Layer 5 of a small transformer language model trained on English Wikipedia (8 layers, counted from 0, width 128). Numbers have three digits each and are written without spaces.
A neuron adds its activation times its output weights to the MLP's output. To switch it off is to set its activation to zero at one token and run the rest of the model.
A neuron's activation on a vector x is GELU(weights . x + bias), where the dot is the dot product.

Input weights of the MLP neurons that the questions are about. A number n stands for (n - 500) times 0.0013.
n10 (bias -0.101): 571576624575439325364443570378667438637567722432659815613668504741444524791357516500500531565158412496689354667681423306414532536377512611366319528527440266575438654736546634466397560500488647414449557472543432756159367550543516417675419398500901531458589539803365524558536550641401389528547428304419488377459562516596473390571334576504564615243456421512524187416359638555420512309287
n186 (bias -0.303): 552581601536426402464492507399520657435504496436420421374339544621552557723600516664425651459296477686608520426516638626512589415297350805393326339692540575412632365600453443699452597631532582409520553280426512484334424519739226623588350500519459360364496527722267516395772621455577312242313633460264354353899610540600634456441353657496528377687481252423416547360613794640731436623397
n207 (bias -0.223): 475455747399470350436614512416428669384584416522677324683682617462525807617462747500366692543344512512452354430508343182222534632219411833676376225561441566471622638613324513371664614476608635475756315307504364677457367779521313278470594588528726414492611488471557716275740541359766458678542559538513632410584574576504425342617378645447712476374366396517551348661282504567428305522302
n238 (bias -0.296): 509621539694624273496220371445179606478817737666483771402527341395504342437569186310734320282470483387527668763416484504483683504517832575749579383708496657349545543463407535413379448558218500496453372451302194657513551612453727281622509380376665652273479568620748560437579369672562600657569291391553434534582440401576445517225599599576387525771407302561483298504474606409382504699347
n242 (bias -0.152): 543504399288162598574437290316622360451504444537569349658496517189261553402266608340731543602418608651563509555748657305419352386435640755483544396579322547392424526400331465670634613780380534598470447425285439394535524550746478392443311186131563513479394538577530513344689403571355782552660618578690640500492317777472491530599772624336287408478755388741587551687329414500781448633512
n259 (bias -0.201): 508676500351521539232544500534421671487611686194521442598487450529679761603192256633535269372512456500621419569468523687369148550566416472591605705596629692471500678755399555508267354684463585496591555309415370703441451636394328372558551661552779447658524537541249578609542724437456517647421299519564631605662700517469377405521496397375366368397333544286309261696685347521782567466205
n267 (bias -0.238): 281301263574572269571375449411315550468640356462723578566355562634688571488633411578299566460504504545520444462416424700539575563469385575449401453560461662523472391725530332433566559560697534539348640372382532580642550406519520251590699446298605683416779569593481905527631423464669430374488567384325480420593527312587712457659562425796575605465453407512853371410492574391575288140440
n269 (bias -0.271): 516496439411537526492488432460634543512728275586617620575508560443536443392565616407504464206472345539621504520245504220536411622460304695436340330764795714556713556295484475713673670496488496611384529611653415461455474717480463460492647596485475728633378587332402564712316535365535565651580496540562320574653666621590421089768492554488342508460436508362209351646259280520459496574164
n277 (bias -0.235): 458806579509457240514496384525407803655514495608269353413586500486444467500500427357340408476417447647361571636509423392491370458495561522670809277802574945564610665434437746496417472259605568514620358420509817423481471513527314482681824518438925554388437617321424546558833667265566505272500747359834566540504427639242705427482505748428528171643604249579454478449542470389364686334092
n292 (bias -0.323): 333166457504188532513355325399319374504500624678509568606438602301569275323311521706536542496526434587576461672671627561568513478662452690568843173389582500474669504611425548562419293579330513711351439544609699513439508401454439232706426428475398604429307747555621665717683534613410470677321414550483179633561260496592483199887389451795422446346488463604406483435457516560526659114525
n374 (bias -0.218): 285285491496477657323390529448535470643539491659386461448554491349535376405672531430393422491258285428600195461308618383400522642553669882566571491618258543587777513601367536542443358568483380257557275958235669397633297601539469635346438788180391838560668436678662431577607350491572460637443429429643616415442293654578500195757649529619725555601693525500482355553184504662322482500487
n399 (bias -0.163): 572609627583414290599353627455450519241481693581732594530527538450394427242568541644447496516568453654366419415463511349463557492508439851564427313708397541474594364544300469707572531427601840455640446430348335626358617562556182270553350470449292463493311544549574376463523619357704652481345722500461204529568631454355463632797508522518405515402443449787587574443419579492592630519533
n451 (bias -0.235): 304441213661401566680508329559653534531487365863583474500459699407557403514452574483610483370474362508296152303432601433263531663548425567621341316634601466552414661283564647651456425647746555371487330504449681385601421471611377405316620400508473411555436641314407608551176517620655496504192597622407478487707547622902556695331491579365592219678638542355452521456544907352840250509282
n471 (bias -0.305): 483565197428413365521345469370674442466487189442618596226387592496534265287627395201496458483652472398299444570156578664467615564210351512496577182731639305575417387419492431613605632431433455504513509883475543714568496601488534429466611780472522660287582537462557475570397475723730753487341610546328662292760558357476533408747521552631538500521563673368340348547573647660662224358536
n487 (bias -0.239): 368591408616424426296624542399309391226471290341227430455594484558446722619367410372473430538438548332663635561604465378500542487479588731627387600536334903261474558754452386520591408404631407386603606500411642605325268671710283549546483508453598621625359407353524557359832524428805450754488691229614642532406459562439500619791385706536591615471477401329570661600358613492697625288369
n509 (bias -0.157): 412369220512352617625372310275697366463480200577552508642442520496500195347219241504774500648524562535488471512441575643551257269424589581572667105349516563536458436735434463658701654500496688607580397250359423669423420473850540333355533524527537547422575610580590536457259394418585492520560306605557508341504685761556583580611584419473452442600403450662584340552451625352374403426381

Output weights of the MLP neurons that the questions are about. A number n stands for (n - 500) times 0.0021.
n10: 672512627457566510449625319549435451510519568556684469371464517533400530463484537507177627625521500533366420364512478460498555539560488411481587479483568435387560473313553524445514410340462580481432481583413421547626631526505419553580550522425665445556502509445517417471585476505517528382493325643430490281495490477474597636471546534387530651584475493516592431496527495601601491593385
n186: 542434559391505393481581546441299520425525459445403549299535518473421566435466399579508397488431560460421432453474534321525458536592531639305554470454523442576505459378538511427435588493419555766442577578598590368551639502547483585487451629490672526609618544445595473457369569530678636579457442521334488473560520612617404519339419553454466351564511534539392596556552537430488593542615
n207: 308486482452156448440406429545618477542509595366554526532569569475413497640514468416697420402330397455563561486561316534436553587622538567305436522572526470359608590465574543384604481395561683400565581649472460506544315376618658559506567563523357607454464346513593469377579399486419382555574440645560553486495549442558515516413426342633424494372774514511478685511585511619492611565494
n238: 418592510360546537370415625465525482461582555455269548466752338388625570683451525441656635318432676548433409470456528315592413692355671568677556435436539359391674445731431552599421681468319477512573366518542474447611474491411599515548516439527461520786637372517568408366517568555564354438404477505714494447497531412621422574405424488440474458299433463409488552450415544602578556557488
n242: 482543529243611500610606517573597388440654698518611522396506512459616520616535559349519799509441512509478576414664515414666506338557716707509673597524518395532550430540299438521448500434476551342630553445584358397339552485384455545468503376518477477454373605544534479455464420509653442506416453510332390389471583439746494364521512272555592591383576463427465445483633441392583383694389
n259: 578613650403520462497489591419700489463558607368346360527429463546544454398576451513283608588510527383483367435628497333583552503635503389568528536484503725575432503587708480521457557420407463489487526641513686448602548595458518401458514455511299617484433604531546474487622578460471508409660421409487607395530489456390443443476476471440601582519624379500294391434500721484487402471424
n267: 443491470408511500493467606461469472507452577530559483470562535547412426504480313534032444460507524493506525480548389606631507460452360500511554441465571554478515556574537537346496333507491456381493425507472428514466661527593459523579614486521557413514586493370389614607391545576547424375610571686412452518509387545496588498481509424728537759467522412616505431457474498587592496578551
n269: 509482472412595400408532592478382312469748419428476471469378403407403495517475601566408432557454465457510525485492362449416495622478357497402412589356443457530445526615588464477418415569470500534516520692428585567450623485523415549591596469464547561523541490427399546451586543495563407737456465470585561227542503402596372621445586675617505531677614552638429475373519508351574487569577
n277: 434630684434511633413449601531443647292564606503536600326341482455531531553553488534270475503537388474559497684425500525483653483379452685567497631444483802551352414518517591514511609448571486515689431559474533566415506339443581330546683541673522470474440385579464414520395526532509492521384522486520388553303613463579191538373600370508492315482628375616534492511566438295616509532486
n292: 567580630431636563481547565479535660383528363520588455531374614607350426495622544583541558405367395461421407536317552608633573560559384546416393456668365464450631333380610674604459494471525511474508392480300341427503457505506354654407660489633500452568359615456578553429547358528540538558489625495551419333495578486272398596434474601428516424647675589612398587500481541587495398335520
n374: 490632466478497494406557511506620588554254471416467462649621354649548598497544485409500514517580344554476562514402420626625514330615533473365325628450329492633629532518690368604336592418543379620584426386494473566492536508283603543648393593442655415570636522529663443392484426471286469497462517467691586466547471486556542342383503555316348328550579530623548636355465590376536548445488
n399: 589524677382553649335625600530583445600410572580564563371426500550558475475640524486284500453458412551489511528512558531405512507500548483392635572490512441417284409378507566441493548565583431360554542443523422432603518473419596535480519587512419524422565520386616502408528553354657582414606509488317521525399524372564565524502434486407601569548421540507440608592467440460518404549500
n451: 356567537593426377589503622405488439560601646641448495456380453382449380586542453619528539470517554523497349449545470579341449555449541577359466362549486422565599523482460684500486555579701301520410418361670565324536602435528474520663497523439543696567324494474669514674428409705506466538529405410497477547379438371590435562670363460520478379394255525458539558473508508380690607712345
n471: 528334360539519340533578335466723430347558465570544465432476547469569407511648545494556619486389518454433477486608596598583483573570539393561551509421529444636406562413361569552321704426363657782427543614390369650511508557514385477497467404482587486485429455587598486596586469573618514461587694385532572612503343319390335530594389347393625644316613622424491464511511585358611497327381
n487: 494401332603480602518489571450571447484399468608602576492485551438560474627670579508607580508497593599294572383525476590666453508500356511597546399364555480539475540484363600532477461628541392585688399532732433383631563459513427435357473590362339605508562265464321458519473495426511449524611434735479510431455376554657427525438556568455482520451500586551469513544455472560560343463313
n509: 468596527387535487557649510660469472384525475435528465367578555481522635407586587590564580519595536669488454397362620432527475467591538515510471539362413478536454573444347556559421615582529451623562615333455439352526528502647544529394518390532444512417493414604503485403553390575543550568369445848440402529559510353570559537450545646388495350525487547426558531523456311507294456500409

Each question names a token from some text and the token that comes next. It shows the vector x that enters the MLP there. A number n stands for (n - 500) times 0.011.

Then comes g, the gradient of the next token's log-probability with respect to the MLP's output, scaled to length 1. A neuron's effect is roughly proportional to its activation times (output weights . g). A number n stands for (n - 500) times 0.00068.

" ", then "7"
x: 447396719430479544531628596629549547621387506472499484444374488552629565565628695576380511548450808335683586371502206561568608477479354537492546451441440546551495413642583489333479518395502312435418685355476500506532504604529610432581470564648543700505338483512556492435487397503523719389569444517473491515548556467408422468542500479479471417436394653536579719535479373538440458537494
g: 765670460837557519788672633379563537484526646646688672412523245429694575535467467432436668498462569440424495377345496396517499512489648418436461621520391563615597418635654519460420728715353363678651452570552613528616661385258497498195318307550632570460498333532376462578503469512406577481413428392564479436675315292356197552617502459251629464373461637512223246470438709613280624466231
Which neuron, switched off, raises the next token's probability most? n207

"h", then "ay"
x: 477573453443837532577630616570550356551470603436435427526476558405610362460652708449422611449505438458574489471589428708443456563698373616577416553377464382522419378583648561277444506442587528590341453625315483428701575406436602456542364551573435458534320263468635392425396433565583438438371636593400583401428692556360591552567546457524541513529496657482451526367391426545457309600559
g: 619506516535675527591523484511331780447667629564614582359523586467279457516536751621485575451293639231321372517684480443354612526311580442371454276833386348415616446828377510399300569562491296735398363414423471667568695366497526274399686446574458348544664456519676497554593625410465393639412551486493337491389528538404616429399290465544791620325344630676357304335642546529768517339569
Which neuron, switched off, lowers the next token's probability most? n471

"'", then "\n"
x: 511405570470606465663754547652704343483463447623381450585529687404487538308344477485504530499538672221344618452507456569774509499884556458588511473427539574710461354580472431204363519568515622523388577312321551480580592577428334491536309407744468476578230788475571496349541247409471455510605529526586432608607420647311532539420608543431432513527382715286430899330523439563304605443505
g: 498620640471466250640500629478572401608590397491545528558570549501569433527498504390457462653469662478832406449565718461610743432496672323449405550527793308713527566425444349348508607668295341357402528525770395387479686183685430754724474646234443159396528472446662534366635667255762527441367300581393495510589636365428559474379494576536396575314492482610442666306471402556442338357381
Which neuron, switched off, raises the next token's probability most? n292

"1", then "-"
x: 705680530405536437565550584648412613598371464560512502482567465377502378522579615432479546567542640279621518511769433400512656322601454490623424467549510567340369430451539440380414534504514540577487434478448255604613833526556576610516219503516644499306399400580766346331412473410483609499612452493331418418409605570390385759478468567410281419629422679481653649434595401451636467539480
g: 528622418668257673281689673519725798655269526538353289407254501494661335435477708331583433777583547496411473273480550652617527483551619512321372689386706538596429448340397613318570375377583432498492305473857532442485394391587463451383554477599621570393752513633462586459653208521537562395572479455612637467360523428503458506594605243743280565487571488240426549500352503433702542458333
Which neuron, switched off, raises the next token's probability most? n238

"i", then "x"
x: 355433507487547528412682566549563666583384466267454369545456454495607465535652552489448659554507577296579473485588402667647634435458313480499540455599527481568388439393449454317493476492491476508527585398478648398444420444564573552529409603581431399529261470471507468452485536447561518430484443622236750338614716461528481446492475563495386468678454782429704641459444476474471650663525
g: 596687425642231609437695515378355560399563284511343356574625647543394381340306410573506455495627384564242623565487623291592550609521449449473641490389424527460223342444625881530495568555320587473647466689217476491327411567569562271624335338502513531424205397663610546412517557415555924635561459483627541509526288582735415405384774476597484306321572577515499454599479691504500667662549
Which neuron, switched off, lowers the next token's probability most? n186

"t", then " l"
x: 511367525323553569608791407499609504478542509479503533452613426660384432485591451510489390445412594431525549458513357626614469503714520430537616248292597431563507628476445447445413608313461470624582644651511429566556667507500385444435461514534222392664321406414457451592393386518402499533692374676559452383548677512526511652419490482458407499570326417516565550506441383625445391589445
g: 516456338574785459454346455684455326579356375412516342375484686550222500624515438663438465691694427451366217421432553318608605512622589558561368596393400480317504695646632562567429596600563385617516408301817426454479394432300507555471454601402388402368482342499687600402588541483676352667774519595710600366357557272316352635479408865324697345483591487301499713454615563338559716611541
Which neuron, switched off, lowers the next token's probability most? n509

" the", then " e"
x: 493374477391506562517527569647504383469576515464473482468548542484495542492494533447435593530541601527531514451591476596439495440592614388611590473562457526541568450454531356536511497486472481553595497409653475516517559498417395599495567540243474346430481610579600486449499496567461557465568575653576563487319536482379426522536383411332440456539493594582602506520491345464541517489615
g: 463623486623445805545656379498547617467562689427706702450568542492564427553487534526526466685521242518475434592526630380389605498500404719662422517561461470295351593406600584506447560347218581450771102522558552755322587416225613595397680296392665690516347539557661523375705289530226481380464555468461418397520507465317454525073581571424400341371498496340530438514658742534438528459723
Which neuron, switched off, lowers the next token's probability most? n242

" l", then "an"
x: 434410582512566529632724541409554528498452426549352574473567604480562515526626477463405496608490472305622348361576381490557624689476451563399507532438576357589590495544554391382443463602576305625534654571569501427564568500419536416397512455581552473485620283526549511316507508517526394554711504595528527397288376543590468384371378543512506631651448563632525469625604373547531352377472
g: 592335469642519568610358495526523528463584512471667492323303342363583463553300600343406522420476584267689600524689658565443707529683414352612555385601423585674566724463510246554444514511457560297484672747512362563172519427509726443642570501661452608480452523408698700115537265369619407308385424581547275333400407526396539526725385543551351572418297619718283664476391616517397506763681
Which neuron, switched off, raises the next token's probability most? n374

".", then " H"
x: 636417446511512491434567575837566548485490448545528458540507596525527523642722438510384433468415638439496542528556375516536519505394585583597521535454432511580485517511549469571452441557499567568511635504325549386516517440490498536513472461546501478530586396507611499486502370374406539497582505534549550445472454466519594448498582496339521524567547545503548499417443383481413463503534
g: 483555476438491640414652736507508436518527342441155417375241566683687532421667656534515470451468390363595242626363357453700616251529359609605477539567580607336671416456543305723152459536423657562652590422638277558518516286531377620592521578460344282393512605404524429187504761718506632265496698608697212420569511538597530460422571622594411535499422677662703574433439520338500608464399
Which neuron, switched off, lowers the next token's probability most? n374

"h", then " w"
x: 427641461447720585670789670629654451437470630470503460565583640475492337383467578526466428395557665365455402451554509540462394534584459443418370448340533370472416500434599500453386487661573453555559455478359390301601611379464690485434295528624335349544430444406515293392386262690586558505519492646553634481515674629408607622598556514464449493583458540610477456506458437605473352415573
g: 464410413516552668495459476496621530399307605735420585439482219695432620249478835442530413626633421554557544471472510221559569424374675439438575512369542585626307336354579532479249368553589477611449411631485399648439367463488464602269568627663360518524769500920718434716603449687705715625478393472474665503313525402399459513481670598201428428301446504435441298548463216524619459337676
Which neuron, switched off, raises the next token's probability most? n451

"et", then "r"
x: 566357477455584727489448409497421489516410596595516419570516605234410644250468473585508555511437660248682450424534462543681516452703527471468496408314582399687540533536442428294439397483479607607380852534418660408512800550407447446326528522691427375587460565443528251633639376429294575493613209599494406570306690441374648843483520365506396515532462514445536409472617520466412652426581
g: 537467632625440293571517476382610723489494526602504535516506724264381384437318587509554603449255432636663697437419376464565594291625439615562366563403258457446535371436612493528567577457514762452386253448604426513138762517233412444555470653242671200295590518396418515573387700336438462547354680408583496339567812575409833455539295710574565629694489594508460412397505656541584647520543
Which neuron, switched off, raises the next token's probability most? n509

"c", then "ess"
x: 473548606321460546461594615736540700484444593545558458501632425584507391503760500433416519529418479424591471512478316404479452624674551383525505508528456499512595388160391527425620455440482500401547651419666392462653818497589477626446426522498324558564252487356526211515391523429570573333551706563517485574444608594570647509489331450486604497631393524580534649339428462559388542460502
g: 443649540462067836516540512323608515224438443504459653492398553483637600327657507372556309532583475308448363452586427503339611471438521725508729292681496283405546588537451370458480394335370609476728694561608520585539346611537541486609566687372573495755705572352452388628266485685664463582421555450578432670347364692715417264279774637475367503506328485417380453618384365528610489373650
Which neuron, switched off, lowers the next token's probability most? n277

" G", then "a"
x: 521369599535614593455559725559694483463407501473554570460348514531521519544505642579371430566459524397532535426594370591571623521463457499473418526501489533534458511362542474214512425540545596561558688300686510426580536352353581603572551560441458452445403648488576548505438461562514462427530533552464478335541708452387501472427420371560507648461316546495516482372562558530442485482503
g: 379382276410569344794292484373542679554505607338493705724724541434699563543421550617549578356584516470498507353292276517467416411380388519691425477565516516418480595758634504614529438598337411505547682775482530492661856651193702514618453423516367372719661629358340582185546467335588289484209435596614510270468492502565612667665442453436464605524459276500383323450480552596524483343454
Which neuron, switched off, lowers the next token's probability most? n267

")", then "\n\n"
x: 593398686288527577548607480978598528480459427551544438436554454467509458575725656461478452520445553432542599501410540588494561519532515330458540382618559579508488452568434583521350540548483339502550519435501285355511547476468590442468366560488534527725343351403659526404556379399426525463584376612467516620545564491424553439494452463327541559437548654375474518455484532489614399503516
g: 535684516579320478613646469508664551345378712488346744559754311522452504451464522467497436589408706258585298616484672601406713459300531368577506341499643506526427466461634664348303394443224484553651383487694279446606512508521488732508445358537630411431346449471589549268578740278373581417713510431614532401668812676351425370343615550584576536254317735535592688265551335639404404415383
Which neuron, switched off, raises the next token's probability most? n269

",", then " R"
x: 528450496422600569499680558712475526473479421507442416562413340617571552644725628421452595596456475479582477404515405543535537395593501592553290606458511510555546519521421554382441653412463528482452696434512471458455479427469530438523632564547393527477466618410743438280517566588594416577536526565365595536343649411466564582478500523289544514544376551559528408577575326484439528471522
g: 406516589341486455458392431710610656339488367372478624517432610366362612538354512115530309254643514408498440580502548594547717499235307660406442500597399555642809503537617620413477492490705235566715602618561341649344608519725461205627344477544323494385658574496484438487584538665422439397341377413500568481454463485566683323623300503561804552646531541422762780589439446601216524540323
Which neuron, switched off, lowers the next token's probability most? n207

",", then " "
x: 530477527433575582460645545685453577464468436540418389502401311598616539621692624447443600569455477518575525410556429576525559377591527625517296596451481533496523531502453580401436623378475538519420726436540477479454519427450519468533647614557392567468471596389688407299514588568587427584530531587363563526322631411483569637487508505309564537482354496534531426570538363479359527450459
g: 608561595750250355544400613624224403584430490473537552137457654416587489455762435478560801580444523624511915561406381398369492506376440510509790520318588574405577288669551470354627576547401523690528472323616465344354514539399488550472669381384576502364452808384510546452432501605593381569475481420510635345481677496630226655734636354508591561226433363302372498417316591352534556705508
Which neuron, switched off, raises the next token's probability most? n207

"s", then "h"
x: 540532476421599552460339509525511516502445563325547446386485479612525517537732785569498539586510762397531542381461323680617443519420362477557566535506545462515526364551598452354342531455442336453398652399535556410680554417470438515509290592499355566581364257445520560417376335402484436459537539687359690427489674662373422497500605393479595547459447650472629569415519373553521521466581
g: 634643264436582681257388669582467453780517424507594409524252339599467482553270357399499726508561562610641356522475221474435658503769514583659555526331548741581612502398517396413525282582494565756404211378232257480383658443530543579557445789238637439456397416757452554528483495455434446400666258488349550534580473428443637518526782416675591596403425505598686377309577661517434584384429
Which neuron, switched off, lowers the next token's probability most? n267

"p", then "res"
x: 544550532398553496629712730672428628388401648502412378432496327563444519596438615474471542499496601483376478230413513494587481502567479639535469603349537497434663570485519650152443431223442544496497818565275434387478560457421562763460624816521490566700357607435516231449348430459354509540616416544657557430336628544337412503591393477448566600348306632619435660402387296700568618510485
g: 296497426441482537527569447388589603302325591467369509454506395653505481244531519408535498497608467579364599428576474575354465411679415506689579316546444495699465649447554426670397736714586548580703436210300333581234510511576327623355436683364560497524396513418598225613435645641441680464443430454646553462692561289746703542919437382549420334350672504450556271347317343559502714833558
Which neuron, switched off, raises the next token's probability most? n259

"o", then "y"
x: 537387527356536626497595549692368536638329341328460389524555554457585343509535543490463592412462573503586394214616481514387614540606426349509500439532516442586391448284444658570439474551567528526482579574511380479386524361384535558516316537728447554465453406525652367515447629499643462479569495674412478504483524560495596778429538477430372447568504473574550754501712590477515408598444
g: 367507393784462577656428447391569430744418431396629464567410283367626540637511668603566651505302479347573356415533191554449530428456556206398510381418622380353800935358254574512427416453386365658517470715782565667441592534528552627567583381518563401316469557420434290613575443710496521260636594419541656685486454645451441532382233372615548705533520521702539496511477648405367551320307
Which neuron, switched off, lowers the next token's probability most? n451

"ter", then "m"
x: 534464390514403439485736667629626486627619506449617472456647420465380443551741496406480352633519524483475636642619410376668550404490583573683507584513513579361475581516554447384486521280552313483447468489595384381533562182434522749546535539764491336379538409544681528465273487477705517490539324568543408592328724500495484643527425571357461434560462650419442594361474387534525423421486
g: 392310496467392509552581525257533729436631458668537345485440324338238455435564485705521470469506449534410652820440224491620614408750488296471457486878244593667522702511690522524536471426637466372454409495491472436516389457350716389748522502404529321376512543533467233551656271514286487491469808508631528830459247544455672398589337609652673676503430519494410370564561580460330405602546
Which neuron, switched off, lowers the next token's probability most? n238

"u", then "ous"
x: 438411403208430529650716448451531704618417473605498529580685402291378439524511516492526489357695687496488585363410504549279640452739381603394613527520462435582611505170397307469444674439530424524522827614454490551480663160492439506460518472534513455752310590349471539441440464606395622530377341608454585353350632470377510556399669430475367484564282694549508703604491507467508622586564
g: 445626708553471494670496673540407409407537556202472280700255333501626593325656492533487342342579570554646378248558683500676493481311505676326462445401590590618660542518383440427534403629515480468652588461675583381509285377599375478593516584629744466437468714625500338577391454473498652717778599547376673387531716445417295024431681355462488386730450283630482525496423590416318453316538
Which neuron, switched off, lowers the next token's probability most? n242

" D", then "el"
x: 478568523481517517349501590603626524512529546468602479518592479599468333500572580498340614465435539473605489371643390506488587576673501396567497558346518509458609509493497546449536446486653537516311422445608467587486631371422551382531456440616540450500503398409555438444479509629482443435449528517412471360445591534425577485528455517545530627410425555486534512482530472569511588499485
g: 404662542272627444468501441545370546470572669396475373575589631453709557700519640683469590732391326335223548384492522565515513353441484631431423613571439441346530550267360475647573570371365691255599443449660317557378648567594261523676558632522603504371614400342472679581324428623536529583549352524324665336485672364177677400442753531363380533468678806433643536445668149216495555591551
Which neuron, switched off, lowers the next token's probability most? n10

"t", then "ig"
x: 508353641231446537663594519581469609500502526531478519484560492524321501513340550585442521368574475431386705415418345461834553356635497439497476587390527557602570533449481622346408568157526629425426548560644422631522797549462548622441607381620429473589311388479729373572646545414534475593621456587528482358376693462263523591578387537544385408570364291593492594403527341457462609474399
g: 475509652482471478694603415314585550268588578644367737682474687598437590471479570760353584385591531370326239395434500518425429520482535613570440572342669487443304584711489254371552475493541610766322532558712612277341392508600398304478549652629559759559281318302379363308563673508704649559366631639358507273391330476633431580443530391585577516339314543457390370354568378662784501750528
Which neuron, switched off, lowers the next token's probability most? n277

"18", then "'"
x: 655332662651597407523497622599586500464367500554470484470514557464540545632843611508453599520446734446747555322644528476632638350519480518595328591490451504542359459668659532456402510380541438546524484476552476499650609625462508608370213454666479563649371620407414344380473410330466487439597481528515489424549548513273380609524444487388582524313250806511565680445283373520414626504471
g: 375725620859113590290580365394549459492496571450441497502459662533402534421469606577625549549059662629365444581413473446530514447513363781479620480375473400577567467626507663512629412498397382499385740316459521643566514468172688449527586579482311608401663284627400495210350337424636603484508335579566575569280380571640651539368577439642465569544528547286648607665179512586697521460504
Which neuron, switched off, lowers the next token's probability most? n487

",", then " Y"
x: 517488510446602584487660547705451585470478453528427352521414314605581513622733640430437564550435526493597528416521434567525562347607489644540274585408494530547552568500499605414443610392472498517427737440523477483427488384438550440564610597550406578468439599392724421307529599568583424576588519566364521523323617449493590628485503525307532523486365506529523392582552384502389497427486
g: 329532374432634779387389560410330523508505603374603456350494581504603724555383620530426489575778455522298531473529323566452624494649481263192490556604541673591407504373560588535508230391511516781458638514482515611693321315447684570473505437690476249627595571468297503399350368635746804305500705536530657461363486427309724410465605490516143508596329498646545537365777385322500372435564
Which neuron, switched off, raises the next token's probability most? n487

"ion", then "ary"
x: 560395595492451411576544487613588502499488506435591470505361399518564528381581345468529444484575715433674604343512444621472497499657559464513571339273565433617393420556338461399591614443403468631563570537531586361678653303631482471217440564696580576545400476461610529535384432517420542471688371679487475441545504428415450567358519426423461429457383524416523674467523460641416476468513
g: 553466313579424437441444328313578447305423404231529354677489716575484314344881571457500418387730480316409262447616247533377557491407586554610659293591466411468528458447323613631535574527541645455623687550607597424344453266701550529528641493509763607396524505499575424756469662428259409431416721494559553376299452596307405631417563646770514592486380446471440699505520833767376367418600
Which neuron, switched off, raises the next token's probability most? n509

" the", then " P"
x: 459422442431617565495488505665500347531505518473489487496547491461462541575622546471435579549476615491520484448677395615482584502456622341643546473498425478550563517467470481477536464561480423550579532474684451597502528542468397547522525416284476397466491641527609461436505524628421554452599560661484572548394542459414464510493345420340488455559462499601540586493445383490533456492606
g: 536655658392482643292428473382488705465329355413459502374387376481588431705661627414498414437381328538712483532455628849565277538638315380561369660570198441589373281439565437531507384428474498479473467444439645594399553514695421475769537626432569426495484718593472586383733578360544312432645349491231577311356478551495732685366356646274548328403597528622534594350859479640821473613446
Which neuron, switched off, raises the next token's probability most? n242

" ", then ":"
x: 561557629405434422551458602528374641526472425551507441394534518364547544533626573523386516691612537512676573424593182572565586432589561497521569596433456539427457515498585580307549500515495480485519590504521453474625597495528412602440563565522528375447386430473694348465558428678551637434572495484425632448384645416438429635551559632397452378487357398591557736428544335540589471526471
g: 459494565338515487396567533346429751615620745529828613362220529510631449473346551662536241513396638589580597379596452326377429513543473472366459405776533427057290330623505650435466373634466616489690468838181367485474530582535714538491318612523729518483401418494477417704528296447556524627412285603617300463760378436197527516407484555466427511609540537480551703515481513493469586643457
Which neuron, switched off, raises the next token's probability most? n487

"8", then "2"
x: 723378653329684532599630605658638493510550533442573525470625435546539448580715482540463652541476655456686473606599407491576544392435524291406243694492306418706412374441650481306390584403489383486384509545548520603383516573424557544430159453615528464460513323508629512480353559783437555535512432408407479375343595514493433665516419420416534524488405646678616530443563528590440634554490
g: 340513591584647621415831769546611484552435471459246372356755584414602438480369433626457649693357411517506639597410476641403427539344362520583510367256353440578575291290605419364792585583598351603390191440639408572532668559453463401639741772490489419503391223353492522626525452694455660580621437391413429419521668635354409407492697463492412614243373426537367564483584610255449582462813
Which neuron, switched off, raises the next token's probability most? n10

" ", then "Z"
x: 489430685471451581508626580562498554637419410421478437492411490522551514613729577484383574680510626441738635304513101511575444528447513477469527524463460447543474414647519552168519500379476358361577484396469568430543491628539583628490561617501435555572339666443616443458518459637512553518506565502500592378474660488376459653530524498439620438467411580623575553533533434538421610573418
g: 319367473293587456315271474548527366442566560477192481669422521571330577431505530731439169398408505555662458549701446599625378741557466648393516325541439717447645387401377622576688417278650433289433492555575402403378367557753553226735583713619413404613592687532401573466507507448904632410674703532343494640379634584485692441417547582709424423579511289396435526480620364423566339371514
Which neuron, switched off, lowers the next token's probability most? n207

"D", then "u"
x: 537455627353634442445499613747543468542625505577557470606630432537488440502456594550351509511471531453654465391679413559421536604446479499620437510305546493548510602478462490282507493501541594485426455452467460503560682375466463489491622577584551259581503288479714421515519505567494506353422516493464477373418553479509530495540526548526509583466381469531577662509298429526412495507345
g: 459323722577559321585638755265560490317541444617597460426376397462541484351391441432555426517427550375553570702330379584511600496397355611514461258456440553560637401646699641198529192727625614566465639411595738388498538740355194303363410538273513585371425459547483735741674404571590353737593549490341511339377650453454484513749546624460596644538566550321430166501606461501635421456649
Which neuron, switched off, raises the next token's probability most? n207

"s", then "ass"
x: 482593526350599599483355622361369573448508578491321626419663263464579527488617532510424349595529541194643476303544259676757433565650622608585499600504468509462536555520612597624378405411477491543333539588485433345634773294594445674500503693401419559562461219370750433421517483642455367545493427557397605520415383459425504675502468445484494525568402537636473466376648419626430581528487
g: 634436461395520594536468496287374581545573487562467324340473326474435435381400465618389834518638534502354413715420496452217440604525669710694293524535415672297511479465539713515450552685233520372742530386557467354269559700237451468707566593239792411626650703540344746352635573522602419345503482377609425662642555434615306511529467560600608428475466598386218447356540600531257736455556
Which neuron, switched off, lowers the next token's probability most? n238

" in", then "j"
x: 657447288388512485521547484511614376449509539526412501528460576545487478497513494468398601636589533514478564517589437416501459500588575580551545610660548450667505455592539451437505445549481426517662430485556461488512534456439500700460560624619506451519530345475486409394400325479619542455610296598528491483247532408528505615532552324407469450479470782540516406444608473474452646502507
g: 473563732416535528387623583287441654698375337595458530390442468480613507437472514690445598347757407412616447307689204444555785558646503576265690437423311497522526524705745404329455439684546475315366380611327408514436366554534678414673415539458553469819269323346430543445498493308434620577540631480385459440442601404544548339451457341609348334351452659302619656546798740324708626654596
Which neuron, switched off, raises the next token's probability most? n509

" a", then "c"
x: 516464316443483472575628534537547486444504467492391576514428511542462400437606391477397676577615708527404508481532406515466560497517674346522515484383413441596602440570549448551507487576561472666383529404616440398470385513530378513459509508337482428456506352541561357536459531441477568600572490642575529611376571516370553535474429563424479527512428574557607572520568385455528552554518
g: 491386283469458502647322664750527601472518663626371471632525372443575383681673573547502453298377639445663404677427347474601507412457491312611636438727323706656408385512544708402538567777567384373547408195610495440538509327708669542285363525644585420383385313398487345558394435556339461629615280488599417770565291623511418623570697587546434572628427610357235245423282596623389778493439
Which neuron, switched off, raises the next token's probability most? n242